Layer 3 of a small transformer language model trained on English Wikipedia (13 layers, counted from 0, width 64).
A neuron adds its activation times its output weights to the MLP's output. To switch it off is to set its activation to zero at one token and run the rest of the model.
A neuron's activation on a vector x is SiLU(gate . x) times (in . x), where the dot is the dot product.

Input weights of the MLP neurons that the questions are about. A number n stands for n times 0.0013.
n6 gate: -197 267 -32 -60 -12 -128 397 -8 9 45 -83 -139 69 -212 309 -47 32 47 66 267 -27 63 -119 -129 69 -70 -54 136 59 -183 23 78 -28 -212 49 207 -137 -25 -120 57 287 112 96 3 65 -98 -294 -329 71 -99 -146 -182 -236 -119 344 143 -70 62 116 -36 123 151 -303 59
n17 gate: 45 210 -66 81 -131 -71 263 -45 5 -257 -140 -87 1 -174 -55 -227 -48 -95 143 -36 31 110 22 70 131 -11 -190 276 -27 290 190 -183 155 54 -55 138 9 -54 227 61 89 -316 -27 155 122 170 -67 59 37 88 56 -74 32 10 -83 -102 -47 145 10 -38 69 95 54 -97
n79 gate: 57 120 227 287 -170 -120 57 125 38 -257 -188 -144 97 -123 -209 89 -148 -137 -57 149 -74 -117 -85 59 153 -38 89 -79 133 -34 152 -206 108 166 101 26 30 -1 -240 -88 361 22 43 -113 86 34 174 75 37 -170 -80 -317 9 212 84 39 7 164 172 142 -13 77 -128 62
n155 gate: -221 -107 -237 319 101 -179 12 6 97 142 170 -105 183 10 169 216 -177 -4 7 -215 -135 99 -122 188 -125 -101 -19 -92 101 -46 213 -236 43 -86 18 6 82 77 25 -195 52 -160 51 117 337 -245 12 -174 7 5 -85 218 163 168 -59 -31 113 248 -91 293 -15 124 28 59
n168 gate: -222 104 59 99 153 -101 84 194 -156 -77 -85 78 134 103 216 243 -178 -78 77 -152 47 -94 -174 -40 51 35 119 86 -300 -22 -110 46 -85 -85 -20 -125 -79 101 -123 -69 54 -128 93 70 197 -21 -42 -79 -83 20 -213 -60 -55 2 338 -57 -40 -32 96 134 218 -119 -288 -155
n181 gate: 12 237 174 -77 143 -231 -7 200 46 -80 -9 201 209 200 -172 4 -221 43 317 -36 93 -98 116 -148 16 44 -37 -97 -75 -4 3 -273 120 103 -157 -194 -41 -240 -98 -212 -302 66 200 300 14 -219 86 104 9 276 14 26 64 252 107 -287 113 42 92 161 -56 16 -9 -77
n200 gate: 189 13 128 -329 219 107 -282 -36 397 -6 -71 -67 -261 -66 -288 -177 174 -237 -481 101 -16 46 15 -172 263 -91 12 -117 -15 157 -124 -110 11 -51 36 40 -145 105 -194 246 -224 -20 -75 -113 287 201 439 -137 -87 -117 114 -147 69 -62 263 32 155 -207 174 -25 98 -4 -16 355
n238 gate: 39 -104 68 26 17 67 159 72 49 -155 -44 -76 105 -35 -267 -230 178 -276 -36 94 2 191 -79 -78 -31 -117 60 100 -174 188 -162 -13 -127 -233 -104 102 219 62 281 0 36 -71 -161 -39 74 -177 -86 46 -269 -139 20 162 128 -227 276 222 20 -380 258 -197 -30 -45 180 -145
n6 in: -8 -105 -119 151 -96 152 82 -110 -45 -89 -131 273 84 -89 2 -63 -49 88 144 69 -46 -55 245 -25 -172 51 -162 -86 212 -177 155 70 -233 26 -78 -42 222 172 179 -25 -255 -70 4 102 -255 48 103 -26 -39 4 61 19 150 4 52 -33 -159 -74 -228 57 -143 12 -17 -86
n17 in: 107 -59 164 218 -282 -104 82 136 -203 -125 -10 -91 -96 137 -79 -86 0 -68 239 147 4 58 141 162 108 66 -33 -126 -42 -180 12 -118 70 273 56 59 -24 -140 41 -320 -111 -82 150 65 -258 36 -91 96 22 433 -82 -116 -37 79 -111 -31 -74 98 152 75 128 83 -204 -242
n79 in: -24 -70 96 -97 153 120 143 88 -89 169 -62 127 6 -60 122 150 -38 254 -323 -266 -71 212 -182 -97 -1 128 83 -80 8 22 -73 33 -109 -104 -33 125 95 -20 49 -168 -153 -25 -112 44 -18 89 -23 -51 38 -35 -1 257 42 -197 -117 -281 150 -75 57 -3 22 -87 221 71
n155 in: -26 -63 -13 -47 159 -86 -185 134 187 104 20 -15 178 53 -134 306 -294 -16 139 -209 -157 -125 -159 17 -88 17 -41 17 -281 -13 -59 26 -153 80 180 50 -87 -35 130 -92 146 -104 -270 74 35 104 54 53 -188 -207 37 18 -65 127 -20 37 -5 175 151 255 -98 52 54 -69
n168 in: 35 -127 15 24 4 -21 -41 62 -152 -96 152 -20 -188 29 -59 103 -88 128 -32 -37 20 60 -198 -27 -291 -116 122 141 141 30 -25 197 -113 105 131 65 -59 7 28 35 319 73 -51 121 35 -64 159 35 147 66 -127 29 -33 -20 234 263 47 24 186 -73 228 -249 -275 -105
n181 in: 107 -33 219 -69 -9 -50 -161 -146 113 15 62 -26 -74 -75 146 -62 -49 57 -106 158 -77 -42 13 197 -171 -109 -18 8 -107 163 374 69 -102 -218 32 88 224 6 122 133 -272 -38 -215 -152 -67 -145 189 -79 234 -72 -6 -32 -287 -42 -281 186 213 34 246 -162 42 -64 125 106
n200 in: -263 -121 -142 186 -222 104 122 -98 -270 113 22 167 -42 -92 75 60 -86 -181 231 64 139 -63 39 140 -194 128 155 213 74 125 64 174 125 -11 44 349 -93 -179 57 -334 93 -255 2 -92 -201 43 221 15 2 158 -71 100 112 -26 -212 -60 -168 161 -131 -224 -10 -4 1 -133
n238 in: 38 58 -58 -143 275 397 -192 22 6 130 -165 88 -81 -150 114 56 -31 176 -8 -151 252 18 269 -29 -51 -123 -126 -96 -184 -11 113 -122 19 -28 311 -56 -66 52 4 40 43 -140 -115 -171 112 -33 -251 122 44 -9 -35 9 -104 181 -192 -79 216 224 207 -248 76 -203 -28 54

Output weights of the MLP neurons that the questions are about. A number n stands for n times 0.0012.
n6: 50 20 54 184 -85 -71 -1 -204 -201 63 51 25 -33 136 -108 -292 -405 -24 88 -108 230 20 64 17 -88 -24 -7 -144 51 -198 46 94 -136 -64 289 125 195 55 84 197 -192 -157 -29 28 -158 162 31 38 -102 27 193 179 123 35 80 4 61 -100 -43 224 -118 100 -88 -297
n17: 86 -61 -31 126 -120 -76 12 37 -92 170 202 -51 55 176 192 105 88 -105 90 15 -68 135 -45 -27 -62 -174 18 207 -370 165 -66 -316 -180 -319 73 -97 -92 -19 46 156 109 -11 -202 -43 37 -60 51 16 103 96 109 -127 100 -29 29 292 -45 -44 181 -104 -304 -5 266 4
n79: 135 -97 -26 -143 138 -127 31 -18 -106 -191 138 -81 -60 91 167 333 31 138 180 -403 -136 -76 -163 -188 53 2 -67 -275 151 24 -162 200 -26 -58 -57 -58 32 -223 -170 -188 -66 -5 24 158 -109 92 221 132 50 -150 83 166 -347 -128 -76 38 -15 39 55 32 280 -93 272 23
n155: -254 -77 89 53 70 -49 152 -184 98 203 58 -102 -153 -40 22 -69 -280 -73 140 19 -165 160 187 -267 -127 91 -26 -54 83 -64 -25 -80 68 250 -69 212 -23 -43 24 0 36 286 157 69 -177 -39 412 -186 211 73 -3 -82 23 68 -161 205 -89 -43 -174 78 -64 -90 57 -16
n168: 252 -114 -2 -316 78 194 -246 42 -61 -46 44 109 -81 56 -6 123 74 -31 58 32 94 15 -356 259 70 -88 -69 -198 -12 -107 -46 38 85 -119 43 12 246 70 -19 164 -64 125 152 -72 52 -148 -200 130 149 12 -205 -151 -158 -71 35 99 -164 -57 -63 10 -137 55 -101 -84
n181: 68 -65 -41 263 -14 104 -35 76 6 124 -162 11 -226 -132 -66 16 28 -43 31 -106 264 -230 -60 146 -72 99 226 -46 102 40 -101 52 -33 58 144 226 -125 273 -83 -13 -4 130 -63 -133 44 375 -102 -94 -32 -175 -6 -23 -26 -80 -270 260 -93 -25 -96 -144 -104 264 -4 69
n200: -234 -193 -84 103 -170 -167 120 35 -76 -34 -50 119 -40 -126 -41 49 -36 473 96 189 31 -218 -221 163 -285 48 -9 38 -43 -33 67 -30 -142 428 -194 -91 279 65 -169 -326 174 238 -322 222 20 71 -70 30 66 85 -106 82 -88 -225 -26 -42 -114 367 25 -34 295 -86 177 -150
n238: 88 302 -161 -297 369 19 136 243 -293 -32 -16 170 48 -123 -43 -99 295 14 37 106 -22 17 83 82 87 -77 2 362 -216 40 149 39 64 -336 -46 -57 206 -170 71 194 3 -66 -253 230 158 187 -148 -32 -166 -4 60 -6 -97 -39 -224 -209 194 -99 -18 -30 -110 -432 -57 256

Each question names a token from some text and the token that comes next. It shows the vector x that enters the MLP there. A number n stands for n times 0.0049.

Then comes g, the gradient of the next token's log-probability with respect to the MLP's output, scaled to length 1. A neuron's effect is roughly proportional to its activation times (output weights . g). A number n stands for n times 0.001.

" U", then "."
x: 44 -128 178 207 -57 -51 192 125 -84 190 25 23 122 78 -177 -210 88 -115 -12 87 -130 202 63 -61 -288 -2 -206 173 4 -46 44 -193 44 57 81 220 -76 141 -45 10 110 -153 104 -44 -30 36 -35 41 171 -89 -143 10 234 -110 69 -209 -167 -123 271 -51 -79 51 -22 -245
g: 116 134 229 0 106 -81 41 64 178 117 -56 -125 31 -226 164 53 -85 -114 159 116 -208 -5 45 -45 103 -134 233 -214 -18 232 53 -22 -179 -73 159 -34 -116 26 69 5 -42 -90 -205 236 173 84 34 -52 101 38 -102 -14 82 10 3 61 -204 -271 -22 -1 -62 -105 -157 -189
Which two neurons, each switched off alone, lower its probability most, in order? n17, n200

" I", then " W"
x: -30 -97 49 120 -43 87 89 72 -27 73 28 -240 165 102 -135 -219 45 54 -50 78 -49 142 -3 -139 -223 -19 -108 124 122 -148 139 -260 75 142 13 283 -47 192 -26 58 -24 -46 62 -181 -195 -12 11 110 34 -249 -174 104 246 -184 241 -190 -85 87 258 49 -35 16 -41 -182
g: -16 -245 -27 49 199 79 111 103 69 -83 -83 -170 -235 205 268 235 216 9 -31 -90 94 -126 111 137 -100 171 86 -51 44 211 12 17 -43 -57 34 66 89 51 -68 116 28 7 -174 18 -200 -59 -162 40 -16 121 -146 -45 -245 -122 -33 -250 1 -100 -154 104 76 -117 5 66
Which neuron, switched off, raises the next token's probability most? n238

" Har", then "wich"
x: 207 -192 45 71 16 -69 235 70 60 180 -102 27 164 169 -57 -94 -11 165 -52 35 64 44 89 125 -340 34 -197 133 169 -63 -24 -66 -25 163 -9 220 20 176 -22 -84 178 66 23 -200 -117 -67 124 27 -95 -249 54 -71 276 -157 6 -138 -133 -85 64 2 -87 21 -311 -199
g: -11 -70 87 72 90 -220 88 -90 48 93 -3 104 -17 -332 18 7 -107 20 -229 78 173 -19 19 154 -149 -42 0 -304 -38 57 -51 209 0 -71 -154 -10 41 -59 66 35 181 204 -1 227 232 -73 52 43 -126 -70 -87 86 -144 -80 234 149 -161 -4 51 -227 128 -133 50 -14
Which neuron, switched off, raises the next token's probability most? n200

"ell", then " separate"
x: 7 -156 66 19 104 -8 232 -72 95 125 -5 115 367 15 -29 -147 33 159 -129 82 -161 43 -29 -9 -249 -42 -16 23 152 -28 -205 2 162 263 2 250 15 -103 -184 9 21 12 128 -274 -127 100 65 129 48 -177 -92 42 128 -134 -50 -234 -130 177 30 -69 78 -131 -195 -154
g: 93 79 1 105 28 -116 -212 233 97 48 3 -287 -141 126 108 102 15 -129 -128 109 223 111 56 -53 -8 -201 124 -63 58 -182 236 -95 32 -51 33 -3 -305 144 145 -49 -59 8 -79 -24 -157 20 49 -146 107 -127 -72 50 208 155 124 41 -149 109 -65 -139 119 -185 20 -91
Switching off which neuron hurts the next token most? n200

" We", then "mb"
x: 62 -149 -19 90 -76 86 94 33 115 143 15 -153 64 112 -180 -112 13 239 -38 256 -38 -33 -41 -48 -291 46 -128 85 7 -9 -127 -127 135 167 25 196 -56 231 -96 24 110 148 139 -198 -104 -52 22 74 0 -215 -9 49 143 -260 189 -305 -48 -14 167 11 25 -15 -115 -249
g: -38 19 13 34 24 93 -52 56 86 -37 -27 -104 -38 53 150 45 34 -76 92 32 -159 122 129 31 259 -195 236 -66 15 161 228 -126 -111 76 -66 -2 -156 322 2 22 -81 78 -15 16 -255 45 -151 80 -73 90 -100 -211 192 -85 -174 -63 -69 -202 43 -50 -201 278 -20 -153
Switching off which neuron hurts the next token most? n238

"K", then "ar"
x: 19 -214 172 82 -25 -65 92 74 -139 168 -173 -11 153 41 -158 -72 74 51 -36 170 9 64 6 -102 -310 -18 -92 141 114 -144 -84 -184 189 167 -39 199 -41 -15 -46 130 61 -57 108 -231 -80 -35 154 66 183 -172 106 12 312 -75 100 -144 -144 104 116 -90 -10 45 -192 -248
g: 42 49 82 -83 -10 149 -117 43 -31 -23 38 -103 4 115 127 -31 -14 -35 -71 -86 -265 -130 -254 -39 -66 40 177 192 -7 -24 -249 -26 44 247 82 101 -16 105 55 -396 -21 -58 141 -135 -86 -230 113 317 -93 -3 150 -42 -29 59 191 42 -6 45 36 -61 -133 -47 143 86
Switching off which neuron hurts the next token most? n238

".", then "8"
x: 106 -67 83 -26 117 -133 28 130 16 -89 132 86 246 5 53 -81 33 150 -63 114 -113 39 -61 -58 -108 -54 -126 77 -37 -46 95 -44 119 212 126 233 58 -73 -92 33 -54 -164 161 -65 64 -142 -57 65 133 -267 -220 226 233 -127 -28 -154 -169 -99 149 29 129 -156 -311 -250
g: 42 -149 187 -61 -27 144 56 77 -10 -10 -49 69 7 -223 -113 -118 41 -23 2 -31 -199 48 113 -19 -202 -104 112 -304 -38 123 53 -88 -45 -154 -70 35 -225 7 47 3 83 152 46 188 332 35 56 -150 -84 -74 -221 223 152 15 -230 23 -3 106 -9 111 57 272 42 -29
Which neuron, switched off, raises the next token's probability most? n168

"by", then " Lynn"
x: 16 -161 36 55 118 -105 214 56 85 244 12 -121 252 -57 19 -124 116 227 -13 225 43 55 -50 -99 -250 -120 57 -36 190 -9 -88 -126 199 146 -51 152 -29 43 -14 75 -81 -13 8 -283 -263 111 -4 87 -7 -126 -11 5 273 -134 23 -193 -139 54 70 -41 49 -174 -183 -213
g: -148 35 -54 -70 73 -27 83 107 175 96 -89 -138 42 -140 17 -18 -248 -126 19 70 -43 127 186 -67 190 467 125 33 -73 52 124 -11 -65 -201 14 26 -289 53 -58 271 34 -57 64 -126 220 -42 -80 75 -20 -121 -93 -72 -167 -53 6 22 87 -19 156 -113 -62 23 -93 -90
Switching off which neuron hurts the next token most? n200

"s", then "hun"
x: 7 84 88 39 -61 -60 113 27 21 172 110 83 286 -75 1 -159 152 200 -50 51 -73 99 -22 -53 -310 32 -60 58 122 -2 110 -86 120 149 27 124 -100 -99 -124 98 -158 64 89 -205 -26 73 185 218 53 -201 -100 4 169 -142 14 -307 -256 126 91 -198 -118 -159 -124 -176
g: 223 111 -46 -90 11 -125 -90 67 -45 213 263 4 -2 -35 -261 120 58 -200 -154 101 53 -84 -43 195 18 24 -190 153 14 -134 -58 195 0 76 -396 -135 -32 45 126 -22 30 -87 -80 -20 -30 -228 59 166 39 -11 120 -7 50 19 -52 121 62 -130 125 110 -88 -56 -187 149
Switching off which neuron hurts the next token most? n200

" The", then " "
x: -25 27 20 32 106 -1 57 445 -178 82 -99 -28 198 178 -59 -140 99 87 -140 90 15 125 -46 -99 -222 46 -264 -45 145 153 177 -195 125 210 -38 99 -49 80 -3 -22 54 -41 28 -162 -113 -48 177 7 28 -49 -176 -1 136 -247 36 -125 -120 -112 89 61 171 -130 -125 -155
g: 27 85 -123 -145 -177 -133 -20 200 -178 -40 317 -87 76 -186 -130 -137 59 -22 -84 12 118 119 -58 54 -52 -166 196 -69 110 -72 -150 344 44 158 99 129 171 -124 139 34 11 -157 -104 11 49 121 64 -173 193 -33 -129 17 -187 -84 27 -61 3 11 76 109 -204 8 28 67
Switching off which neuron hurts the next token most? n168

".", then " The"
x: 95 -100 123 -41 94 -167 53 140 4 -87 154 45 188 -2 33 -108 43 201 -34 152 -139 24 -39 -96 -136 -65 -100 19 -15 -98 87 -19 136 207 92 253 54 -38 -83 44 -61 -127 170 -83 70 -147 -3 60 122 -258 -180 219 263 -123 -8 -161 -193 -95 135 18 109 -141 -323 -214
g: 13 77 47 -351 -31 -99 21 16 -156 -76 266 124 47 -68 12 -20 -2 -110 -78 -133 149 -26 -219 13 -47 181 142 -20 112 -46 7 325 178 80 -126 -154 -25 -93 17 93 60 9 67 245 -177 -25 -198 -4 129 -39 -128 -84 148 -152 -37 -36 110 165 -40 -31 42 -168 -105 209
Switching off which neuron hurts the next token most? n168

" online", then " edition"
x: -61 -2 -96 35 -75 60 39 82 97 191 23 -173 472 33 -33 -171 54 67 -64 -49 195 131 -107 -277 -140 -42 -107 52 157 151 -136 -104 172 143 -49 385 46 -97 -59 47 3 -104 -25 -101 -22 103 2 -82 38 -152 -57 -6 201 32 -22 -135 -60 -39 139 153 -12 -286 -148 -176
g: -117 64 123 72 182 1 -32 -87 -8 54 -254 -73 -51 92 145 -167 93 269 74 -301 -178 -22 47 49 77 -208 -161 107 -126 65 -22 -51 25 -34 152 -74 224 -73 -136 35 -83 -45 193 -16 -93 230 69 -94 243 43 4 -77 -202 7 21 -59 -177 172 -18 -5 181 -158 70 17
Switching off which neuron hurts the next token most? n79

" |", then "\n"
x: -132 -188 153 -20 21 -95 102 348 -107 122 164 -24 114 -143 19 -203 -94 140 -151 187 -69 94 11 -114 -143 -13 -15 -30 140 -48 157 15 176 317 -13 192 27 -44 -119 90 -4 -114 64 -69 -26 5 126 198 71 -144 -114 115 -83 -27 86 -274 -238 -156 42 -21 -105 -54 -128 -63
g: 107 118 13 -61 -27 39 -113 -41 -100 -122 22 -170 73 -147 -67 72 -124 -3 -34 112 154 106 -270 14 129 -134 151 2 -185 24 309 233 261 51 180 25 -76 84 -154 70 76 -118 -159 205 -53 166 -103 64 12 49 -99 -229 -1 194 30 -99 47 31 -91 38 -173 -78 -208 -22
Which neuron, switched off, raises the next token's probability most? n79

"Amateur", then "s"
x: -40 32 26 83 18 42 83 79 92 250 94 30 221 -37 -87 -193 67 156 -111 175 115 90 -48 -71 -290 -54 -235 7 169 180 -164 -111 92 39 -62 179 71 21 -158 101 -58 -106 83 -53 -196 79 77 -69 -20 -28 60 -181 188 67 147 -319 -164 72 117 -71 146 -180 -69 -276
g: 37 -122 5 -82 154 -152 3 -54 94 -2 11 210 110 10 -87 13 -29 108 71 -9 -186 -34 103 -58 -202 292 -32 120 28 73 -115 109 71 -85 48 -139 -183 -183 23 -61 145 40 -111 3 -56 207 -5 -159 29 404 90 -155 9 -336 63 -91 45 -49 -8 89 -109 169 66 -157
Switching off which neuron hurts the next token most? n200

" record", then ","
x: -63 -46 -31 65 90 -4 118 61 126 164 54 8 306 -95 79 -146 86 162 -137 13 -71 -67 -112 -183 -238 45 -215 -84 127 52 -141 -148 215 165 77 248 -29 -192 -59 112 77 -199 189 7 -242 1 34 140 20 -8 17 54 129 -163 71 -295 27 20 93 -112 46 13 -116 -197
g: -11 -134 56 86 -28 -235 -46 -99 19 -7 116 105 21 24 141 75 -65 -66 169 -6 -116 -23 -240 -62 50 -228 143 157 16 -36 -3 31 -132 104 28 20 230 14 103 -84 -191 41 -34 -168 -126 -36 -28 -25 105 -104 204 -6 374 104 225 -163 92 119 -132 133 -52 -272 16 -160
Switching off which neuron hurts the next token most? n181

"ino", then " between"
x: -44 -188 -5 53 71 -8 159 -46 -12 169 97 -53 305 -33 41 -124 -4 166 -62 71 -88 186 -21 -130 -108 -146 99 79 209 -29 -90 -155 128 213 -71 270 36 120 61 116 31 -97 46 -284 -137 204 -23 16 -26 -133 -7 -117 265 -120 -63 -287 -122 116 94 -54 -43 -80 -144 -232
g: -57 94 -60 -70 21 -67 -254 -47 172 -19 330 -89 -53 1 50 -139 -87 -48 35 29 183 -198 -178 -48 90 -59 -173 115 42 -88 -168 187 185 246 -88 -79 133 -127 38 -123 -112 -173 -45 -13 -182 -124 9 -60 196 -34 -23 132 64 114 179 46 91 24 89 82 142 -243 95 115
Switching off which neuron hurts the next token most? n79